Layer 5 of a small transformer language model trained on English Wikipedia (9 layers, counted from 0, width 128).
A neuron's activation on a vector x is GELU(gate . x) times (in . x), where the dot is the dot product.

Input weights of the MLP neurons that the questions are about. A number n stands for (n - 500) times 0.0015.
n48 gate: 861 457 589 469 323 618 534 664 302 355 378 511 294 586 545 539 426 538 674 508 618 628 481 268 675 565 240 631 612 394 527 618 524 450 641 319 508 415 604 520 618 574 562 611 565 576 469 504 617 594 567 425 508 620 368 415 355 287 485 563 492 584 678 488 465 579 469 476 613 496 603 193 516 477 293 596 364 403 562 326 420 504 522 618 338 367 326 378 344 301 473 848 500 548 727 441 485 547 562 594 287 523 545 406 446 732 335 519 773 362 436 576 492 771 500 328 646 398 610 586 637 484 770 651 718 546 621 477
n84 gate: 338 462 642 353 377 407 578 507 410 565 472 263 613 566 402 728 248 541 659 594 534 531 428 414 671 666 634 548 559 504 480 690 621 729 326 304 635 444 627 384 377 479 376 320 579 574 617 542 657 655 454 592 541 524 378 382 459 511 593 528 497 439 697 722 479 504 482 588 410 486 384 422 575 528 594 693 381 325 448 548 333 503 594 612 559 371 538 648 409 605 687 617 486 340 476 549 480 595 610 655 500 371 293 496 545 567 595 570 314 538 534 754 431 420 553 411 518 626 437 552 435 650 407 355 298 579 637 517
n94 gate: 486 452 340 555 762 409 400 562 524 634 531 703 462 466 463 445 534 671 374 469 447 368 480 453 507 377 538 612 412 218 740 384 423 422 530 439 378 306 429 476 603 422 520 337 662 355 466 564 490 469 626 389 622 656 616 436 426 458 460 594 490 477 371 893 585 500 565 393 510 480 470 441 591 371 358 385 455 497 357 297 503 606 569 364 426 513 321 483 353 592 456 490 530 427 328 452 720 493 591 634 480 507 779 531 419 452 431 612 497 332 622 640 432 480 610 400 541 305 387 394 567 425 557 736 406 497 438 598
n152 gate: 452 414 604 309 610 746 591 461 725 660 445 455 524 380 303 480 613 742 717 737 633 558 462 415 622 590 394 581 242 426 618 553 655 411 325 392 663 271 462 413 559 566 280 413 546 569 354 542 594 488 699 623 670 481 422 581 534 658 726 595 530 553 600 472 303 437 379 496 438 535 511 331 488 570 417 661 382 461 294 485 386 212 328 580 639 527 431 287 325 376 523 569 370 761 750 469 500 496 454 885 403 445 458 480 408 307 685 504 362 649 297 388 407 543 629 439 386 598 582 640 523 585 454 429 485 531 473 450
n191 gate: 683 471 525 529 562 563 795 699 547 415 234 451 280 475 486 638 576 628 353 774 571 554 528 403 450 649 460 632 564 522 507 525 482 371 443 554 543 414 439 511 493 381 357 738 382 503 593 389 478 620 503 548 504 666 334 665 479 599 678 390 786 599 536 723 539 607 242 603 453 618 398 482 474 600 647 218 447 279 623 604 511 569 601 620 593 274 568 694 486 583 579 655 714 647 471 289 535 390 382 489 622 536 444 540 486 467 686 540 507 504 622 619 482 424 267 528 405 594 624 540 659 500 564 555 429 454 471 621
n254 gate: 471 571 507 543 684 621 410 607 411 409 529 582 467 546 250 529 231 472 882 461 664 560 317 549 500 431 735 489 556 421 584 528 558 479 503 419 252 422 634 615 532 376 465 648 447 497 422 323 550 428 527 435 426 557 635 493 517 449 668 428 572 434 468 439 242 486 593 308 457 274 364 446 478 528 600 324 519 429 432 320 444 532 336 851 468 667 429 746 443 350 606 540 542 659 786 407 528 529 532 514 560 525 531 410 454 662 565 461 577 567 538 569 422 436 252 402 396 557 557 407 486 553 630 489 370 581 325 708
n48 in: 714 530 647 700 380 558 331 347 559 434 517 565 461 597 685 619 581 613 563 530 897 567 437 487 777 454 444 475 387 679 757 401 409 517 504 287 496 449 337 573 513 369 328 581 667 335 655 374 534 739 637 763 458 584 424 866 533 491 400 401 488 512 282 453 307 638 683 715 302 487 550 389 618 534 251 630 566 623 398 685 206 513 480 649 458 500 479 487 559 288 487 689 421 728 567 500 318 260 646 479 424 721 624 427 237 586 466 732 567 442 406 517 546 517 568 595 573 483 594 597 338 601 471 672 675 187 453 734
n84 in: 433 569 462 407 458 598 386 655 521 517 271 487 552 479 467 538 604 619 521 665 439 575 358 408 547 485 472 609 446 569 453 406 679 428 628 500 548 442 595 935 652 466 503 486 452 535 500 462 490 736 477 370 541 401 424 353 632 545 700 497 838 342 466 674 520 619 400 552 370 558 335 385 620 418 447 534 524 521 528 439 540 548 467 627 354 537 405 660 655 730 527 542 378 566 653 441 500 204 476 448 486 452 523 389 663 576 371 383 571 240 563 366 646 353 493 641 288 455 313 631 510 414 531 392 443 588 403 422
n94 in: 637 545 448 521 638 462 480 556 688 664 458 664 468 674 510 346 507 572 406 490 520 431 679 476 500 336 482 579 407 402 503 452 286 552 145 431 219 639 290 380 479 500 497 355 700 388 365 493 703 377 613 376 548 583 538 517 623 373 534 528 487 561 559 641 607 309 518 408 517 424 452 419 626 323 433 307 657 577 490 531 616 462 594 323 365 299 479 514 483 479 483 432 521 539 421 444 265 380 472 465 379 406 585 268 462 408 454 472 541 342 483 421 579 261 504 582 437 518 528 559 790 639 634 418 685 486 500 579
n152 in: 541 323 360 375 362 633 500 730 432 551 431 581 394 323 480 342 504 583 808 624 559 560 484 504 559 456 541 432 305 642 657 520 627 772 610 357 248 544 472 293 419 564 341 341 278 486 576 265 673 585 454 582 564 480 287 656 658 549 306 692 539 700 348 455 556 492 645 190 512 344 429 662 500 520 648 460 503 339 685 300 327 556 427 516 428 394 237 480 460 492 388 433 417 745 484 480 524 707 448 719 700 500 441 439 310 476 524 580 357 433 442 418 508 788 622 433 341 532 557 613 811 227 544 451 532 730 363 512
n191 in: 462 507 625 341 340 429 428 334 507 623 586 560 429 724 428 567 693 602 489 478 345 734 493 712 446 508 627 412 606 559 532 493 474 430 536 646 566 555 333 500 348 518 270 459 624 656 445 409 544 604 490 564 533 496 397 537 619 354 612 493 347 496 423 481 533 200 559 466 474 412 410 280 739 760 664 464 552 504 430 646 291 445 521 565 573 486 431 676 415 618 760 507 602 646 496 700 543 571 474 463 738 467 579 481 351 567 366 599 431 515 347 462 971 687 738 547 433 359 641 544 446 349 442 691 558 555 570 434
n254 in: 668 435 564 492 373 479 489 492 473 377 558 391 427 636 385 466 214 347 451 439 600 711 425 666 697 410 646 406 628 439 478 367 570 579 403 515 776 625 493 512 236 549 428 689 369 371 688 489 587 508 341 612 504 617 568 296 735 566 661 87 603 456 511 496 213 369 569 442 277 508 500 512 469 413 529 462 515 295 489 462 400 515 456 585 643 522 744 758 412 553 689 528 515 299 290 630 574 462 560 469 458 515 537 581 713 600 504 796 549 578 559 399 233 485 454 537 650 656 557 584 600 383 462 450 414 609 439 643

Each question shows a token from some text and the vector x that enters the MLP there. A number n stands for (n - 500) times 0.0069.

" of": 363 543 480 464 477 413 435 505 500 473 454 583 554 545 453 369 474 588 453 469 510 470 590 527 541 444 468 365 422 589 538 467 513 467 528 572 396 530 653 456 431 485 390 495 454 235 459 375 497 593 447 444 441 493 573 591 429 548 503 448 254 516 488 530 424 589 448 678 679 478 472 501 536 617 474 590 465 494 490 532 532 431 415 538 516 597 506 516 518 477 443 308 442 382 369 350 480 533 618 390 437 663 469 396 448 480 421 407 510 482 445 472 385 589 415 383 546 526 572 323 516 610 493 522 618 449 469 490
Which neuron fires most, and how strongly? n84, at about 0.21

"ur": 560 602 509 544 640 322 692 596 503 598 479 461 637 446 578 576 500 687 522 526 350 511 533 393 611 438 564 539 538 492 687 441 571 449 496 430 580 634 546 571 493 570 448 492 516 326 412 498 540 447 448 599 464 490 579 485 584 494 440 491 562 510 409 430 530 441 507 329 479 427 596 506 466 374 664 525 481 391 583 521 582 368 404 424 551 429 643 457 536 653 389 479 378 550 551 648 600 385 423 492 558 648 599 459 411 355 633 540 441 409 487 485 570 567 444 495 443 582 474 564 442 451 602 488 439 404 486 429
Which neuron lights up most? n152

" and": 577 640 552 467 424 557 586 641 583 307 554 570 539 477 413 497 465 588 423 496 434 532 562 505 482 444 515 492 539 452 444 535 380 537 445 562 600 628 548 468 459 555 472 552 468 361 446 448 593 541 613 387 442 429 489 515 500 418 253 442 282 593 447 449 440 599 555 527 444 581 441 249 524 527 489 484 454 502 485 600 493 445 578 585 500 466 533 535 518 525 375 136 502 503 525 568 582 487 524 625 595 505 504 475 466 502 484 636 567 547 462 415 499 566 438 299 407 479 542 485 545 509 482 441 493 487 422 502
Which neuron lights up most? n84

"re": 532 607 492 372 462 398 447 567 552 623 458 441 527 485 611 449 611 544 376 442 541 732 464 312 501 441 598 505 487 653 549 516 553 555 449 540 617 510 520 632 558 440 365 553 410 492 557 310 495 451 481 382 433 526 620 683 582 522 461 461 459 641 542 580 460 498 393 571 534 771 585 400 592 451 745 416 471 566 485 471 625 498 603 338 514 486 476 499 527 495 450 538 415 411 454 434 426 531 712 428 645 479 528 397 508 429 553 495 526 410 533 380 640 454 249 476 492 532 566 622 478 554 543 439 441 386 439 619
Which three neurons fire most, strongest first? n191, n152, n254

"es": 466 496 631 635 351 371 391 660 426 550 574 469 438 492 468 590 565 342 391 322 349 582 520 734 559 443 551 385 546 422 523 470 448 405 557 506 536 524 443 532 433 331 620 503 549 555 540 469 406 435 391 521 465 466 611 446 306 445 403 487 605 524 489 546 479 487 611 455 457 546 433 699 499 646 480 464 453 473 561 426 487 595 550 419 422 508 472 461 664 437 516 297 466 559 513 435 447 674 320 428 449 483 523 595 570 686 513 446 518 452 597 565 445 556 503 536 464 511 574 494 529 544 444 470 708 458 460 590
Which two neurons fire most, strongest first? n48, n94

" Park": 473 474 461 596 399 347 423 578 564 538 665 396 587 623 434 492 546 699 532 478 533 539 468 560 519 450 595 497 485 573 643 419 388 477 456 412 610 589 471 382 588 465 578 571 579 281 565 469 491 596 549 388 588 493 546 510 437 524 564 543 351 431 375 631 551 364 514 532 466 397 435 571 489 529 447 603 447 384 498 481 412 657 591 550 458 559 501 624 514 416 361 297 506 682 424 431 332 518 429 582 512 512 446 659 542 584 568 625 381 483 530 417 445 392 623 542 629 523 490 497 484 655 461 541 545 503 463 588
Which neuron fires most, and how strongly? n94, at about 2.4

" ": 344 368 445 429 546 509 500 491 455 495 463 535 556 472 442 495 653 575 490 507 348 495 511 517 446 445 418 405 592 529 510 529 499 526 542 521 615 514 433 408 494 502 431 480 495 207 467 594 568 484 558 607 468 573 530 505 514 531 479 542 502 514 471 609 568 518 500 433 473 640 501 422 556 447 474 557 462 665 587 529 525 474 580 477 653 465 442 500 537 545 494 73 404 421 477 588 534 411 402 459 500 544 550 476 520 445 507 519 535 586 547 415 443 462 577 495 553 482 537 502 577 435 498 484 592 440 494 538
Which neuron fires most, and how strongly? n94, at about 1.5

" W": 556 456 464 517 520 425 571 518 516 478 536 564 544 524 517 493 449 564 501 384 487 434 419 512 385 454 445 478 627 542 456 404 485 499 539 384 571 530 498 550 425 558 618 484 554 194 653 408 587 393 415 485 557 410 668 657 480 527 553 574 501 455 580 482 486 378 440 417 564 615 458 361 504 449 404 545 441 516 736 483 517 701 539 425 336 556 438 343 479 343 482 342 538 414 473 558 476 395 492 534 525 562 538 487 376 441 543 438 422 472 714 306 471 646 472 440 463 479 478 426 521 313 372 491 463 475 543 558
Which two neurons fire most, strongest first? n94, n191

" b": 453 536 393 419 609 374 561 373 432 477 504 586 484 587 569 475 532 637 439 468 384 561 403 372 496 446 474 580 674 433 449 556 663 550 296 607 602 588 516 396 413 430 583 423 552 238 551 500 481 618 562 471 458 390 563 492 475 510 488 513 457 652 371 572 477 430 400 398 508 519 477 409 447 566 483 525 450 493 626 489 537 492 552 426 455 515 484 444 550 529 643 449 596 519 479 349 479 613 525 498 616 619 492 461 590 426 545 545 542 514 507 331 560 666 407 547 518 494 598 575 496 447 339 563 522 481 558 598
Which two neurons fire most, strongest first? n191, n94

"at": 514 707 583 368 542 448 545 545 667 578 529 465 535 601 531 549 605 606 302 509 613 462 622 617 461 437 348 510 533 599 623 536 617 527 426 333 325 644 483 568 335 491 333 515 499 469 625 455 453 529 468 428 475 482 538 525 413 416 503 537 444 557 421 388 498 673 426 458 417 493 551 553 477 507 502 419 472 648 474 496 451 419 545 668 471 564 548 630 513 564 451 484 592 449 433 567 455 542 483 610 439 506 587 598 638 486 490 595 482 648 494 476 552 459 590 404 476 493 518 366 328 705 406 443 515 445 555 483
Which neuron fires most, and how strongly? n152, at about 0.077

" is": 664 463 354 494 491 627 515 653 549 351 527 410 431 617 592 416 668 664 441 498 269 508 598 398 455 443 568 390 630 459 487 462 613 455 374 513 519 530 468 533 495 568 539 510 562 330 572 551 553 310 542 529 555 445 504 571 444 358 514 477 348 860 465 446 541 490 465 443 504 462 446 605 496 404 380 565 472 553 407 556 572 526 585 584 456 419 512 399 608 443 465 373 567 372 496 541 429 612 611 478 400 419 531 412 564 407 507 441 634 545 539 374 441 490 446 418 472 627 574 419 579 689 390 559 500 607 489 504
Which neuron lights up most? n191

"sh": 555 352 469 417 484 379 451 420 482 366 571 416 513 667 634 454 311 473 413 539 700 528 510 548 618 447 420 405 491 395 598 588 505 578 523 316 421 501 447 487 484 529 770 522 507 291 630 533 368 512 468 433 596 437 605 452 386 405 353 625 398 575 464 529 448 461 591 425 474 507 373 520 542 474 532 455 455 532 495 602 502 587 502 496 559 453 576 368 509 455 520 390 466 491 516 541 487 500 593 402 420 488 446 493 566 451 429 546 605 506 622 584 461 570 570 386 648 565 457 617 516 332 531 508 563 439 542 614
Which two neurons fire most, strongest first? n48, n94

"ire": 521 580 595 525 506 341 686 387 529 421 470 480 471 475 536 320 605 718 632 425 675 521 620 458 635 440 474 451 494 447 443 476 466 466 456 558 444 663 495 559 499 421 530 574 548 300 512 365 504 572 479 616 529 417 555 655 474 573 555 571 373 439 433 551 492 603 453 706 462 467 589 467 628 454 583 443 470 491 437 582 391 484 503 471 459 527 558 635 430 455 345 406 441 433 343 495 507 367 562 449 627 444 503 703 481 501 455 693 499 590 521 481 558 534 546 423 515 504 505 632 463 481 573 564 468 484 514 383
Which neuron lights up most? n191

"70": 481 541 562 449 521 399 562 532 344 523 362 499 565 574 544 535 453 661 431 679 519 475 570 443 404 448 473 552 527 587 532 534 525 573 374 397 514 590 591 542 466 487 418 415 638 269 448 423 549 625 484 517 518 429 480 449 442 460 534 423 456 697 525 582 608 425 541 572 539 388 506 603 506 515 582 624 448 523 530 535 490 448 599 505 570 571 468 446 551 450 376 207 561 518 468 545 482 480 305 448 435 502 627 497 530 528 530 546 394 508 379 521 597 469 483 777 503 385 472 438 508 501 441 533 504 478 465 517
Which neuron lights up most? n84

"e": 408 565 416 491 422 428 524 381 262 433 554 436 507 394 561 523 575 438 450 342 492 567 584 651 465 444 492 399 583 465 596 388 454 452 405 610 522 434 386 553 373 490 487 490 367 295 491 477 495 465 513 527 561 526 455 486 465 511 528 468 518 423 515 431 675 510 508 468 526 708 498 618 452 662 531 520 458 517 545 487 487 549 473 419 499 551 658 532 579 461 511 312 471 657 379 553 540 609 290 440 541 365 595 518 524 477 468 341 437 323 592 455 440 545 469 531 427 541 537 592 603 417 429 461 556 627 522 576
Which two neurons fire most, strongest first? n94, n84

"st": 501 602 399 410 635 289 488 418 558 503 432 558 487 645 526 404 414 479 439 465 439 579 522 421 480 443 389 341 484 360 394 681 429 418 415 404 609 389 494 317 469 595 496 457 479 295 593 366 541 438 579 428 492 427 680 656 548 408 401 498 464 507 495 451 548 456 553 493 403 632 523 372 496 660 741 508 461 491 566 439 551 516 504 506 577 607 460 462 445 516 404 533 345 497 519 574 540 601 527 451 509 490 491 574 552 523 617 506 493 501 482 437 519 486 409 549 658 376 387 657 432 451 542 353 499 495 533 469
Which neuron lights up most? n48

" c": 679 611 424 502 629 191 650 519 474 518 652 532 476 682 356 510 613 667 453 424 417 584 456 472 403 447 386 556 620 470 457 596 529 508 486 598 521 520 496 347 450 396 451 432 552 277 467 606 544 610 551 446 536 445 534 436 593 487 607 530 542 545 477 477 430 478 414 536 449 474 612 539 481 565 576 448 449 409 682 476 576 572 610 499 515 565 521 484 428 485 443 362 427 360 434 423 603 506 375 495 507 513 493 482 541 468 480 600 470 547 601 491 486 483 526 508 439 393 645 449 464 500 500 510 490 478 577 593
Which three neurons fire most, strongest first? n94, n191, n48

"em": 573 468 683 292 403 403 653 371 657 402 442 500 624 626 578 464 649 554 399 492 532 479 499 615 617 440 412 513 514 479 640 562 456 554 552 485 515 538 369 557 398 600 630 542 586 457 592 389 612 520 384 460 501 528 624 405 403 461 421 513 539 578 536 432 523 467 582 300 610 467 496 548 552 467 599 532 471 431 435 609 510 494 479 395 511 529 491 609 671 568 462 426 519 328 471 651 633 646 557 412 440 472 576 530 504 459 525 522 474 464 659 578 606 442 615 572 425 468 390 295 373 486 521 610 591 528 296 469
Which three neurons fire most, strongest first? n94, n84, n48

" the": 386 587 457 595 409 457 524 499 580 511 486 477 495 446 474 443 418 557 295 528 449 481 386 397 446 443 516 430 487 477 437 519 494 448 554 365 592 668 469 413 465 475 470 506 457 277 568 442 481 512 631 450 464 499 443 563 467 500 455 373 357 440 531 394 498 495 448 573 543 563 568 563 437 474 377 507 463 464 563 537 501 328 538 571 542 585 478 500 392 515 433 117 467 448 365 561 700 611 357 493 437 537 443 509 579 472 557 583 472 541 472 443 443 492 581 598 488 482 491 578 539 480 567 477 423 537 527 433
Which neuron lights up most? n84

"is": 532 392 395 489 362 474 508 478 374 592 495 386 543 417 306 402 637 711 367 399 427 635 449 491 584 438 523 406 488 424 388 537 611 407 397 613 513 557 568 463 430 530 577 490 579 392 580 405 558 426 524 484 451 500 604 558 429 446 399 562 462 553 398 553 638 545 451 515 576 370 392 488 473 526 493 532 472 366 445 569 576 380 550 497 509 510 608 535 556 630 479 381 460 356 366 520 397 500 461 659 361 411 515 652 633 473 473 480 528 491 495 483 591 551 565 485 416 486 530 458 509 361 607 538 561 267 421 510
Which two neurons fire most, strongest first? n94, n48

" l": 583 659 536 460 648 254 672 303 458 544 580 592 541 557 435 403 469 690 537 463 499 693 520 523 461 440 348 467 593 371 456 545 517 497 493 536 553 541 589 438 320 516 532 576 599 357 646 556 468 568 439 457 502 403 460 539 316 540 660 507 496 551 396 474 544 550 569 469 495 442 503 384 687 387 548 455 474 495 684 478 626 501 585 553 508 540 464 556 493 528 511 386 527 356 472 399 509 604 688 448 639 623 514 512 420 485 547 493 350 536 562 438 491 454 499 495 454 468 549 507 540 584 554 483 581 562 446 506
Which neuron fires most, and how strongly? n94, at about 0.57

"=": 509 452 487 423 425 726 441 400 486 593 548 576 638 482 426 569 519 529 474 580 548 560 577 562 480 455 458 544 486 477 447 653 494 313 474 379 556 479 456 521 463 506 455 431 472 271 490 491 546 418 686 350 402 553 442 517 491 539 435 457 353 421 536 530 727 404 470 414 619 569 592 476 396 418 465 475 435 509 432 422 402 610 543 539 406 562 518 525 427 623 476 338 423 344 552 585 441 515 398 645 608 524 437 514 622 446 445 496 460 523 324 553 371 578 404 412 485 631 555 490 394 533 528 528 617 556 382 481
Which neuron lights up most? n152

"o": 552 400 549 490 450 375 502 412 421 436 620 378 316 416 571 514 619 578 562 531 656 557 572 717 637 444 562 327 428 542 429 441 614 455 495 669 545 540 579 548 545 349 379 552 587 322 700 481 509 521 254 582 463 591 665 487 603 512 584 537 457 565 498 538 510 437 492 362 473 656 510 541 551 592 517 585 468 578 618 565 517 545 496 482 476 605 485 680 396 468 398 337 536 546 467 415 615 569 661 511 595 496 582 445 526 473 485 445 485 420 468 491 616 486 440 425 458 495 562 486 481 519 451 380 426 454 553 628
Which neuron fires most, and how strongly? n254, at about 1.2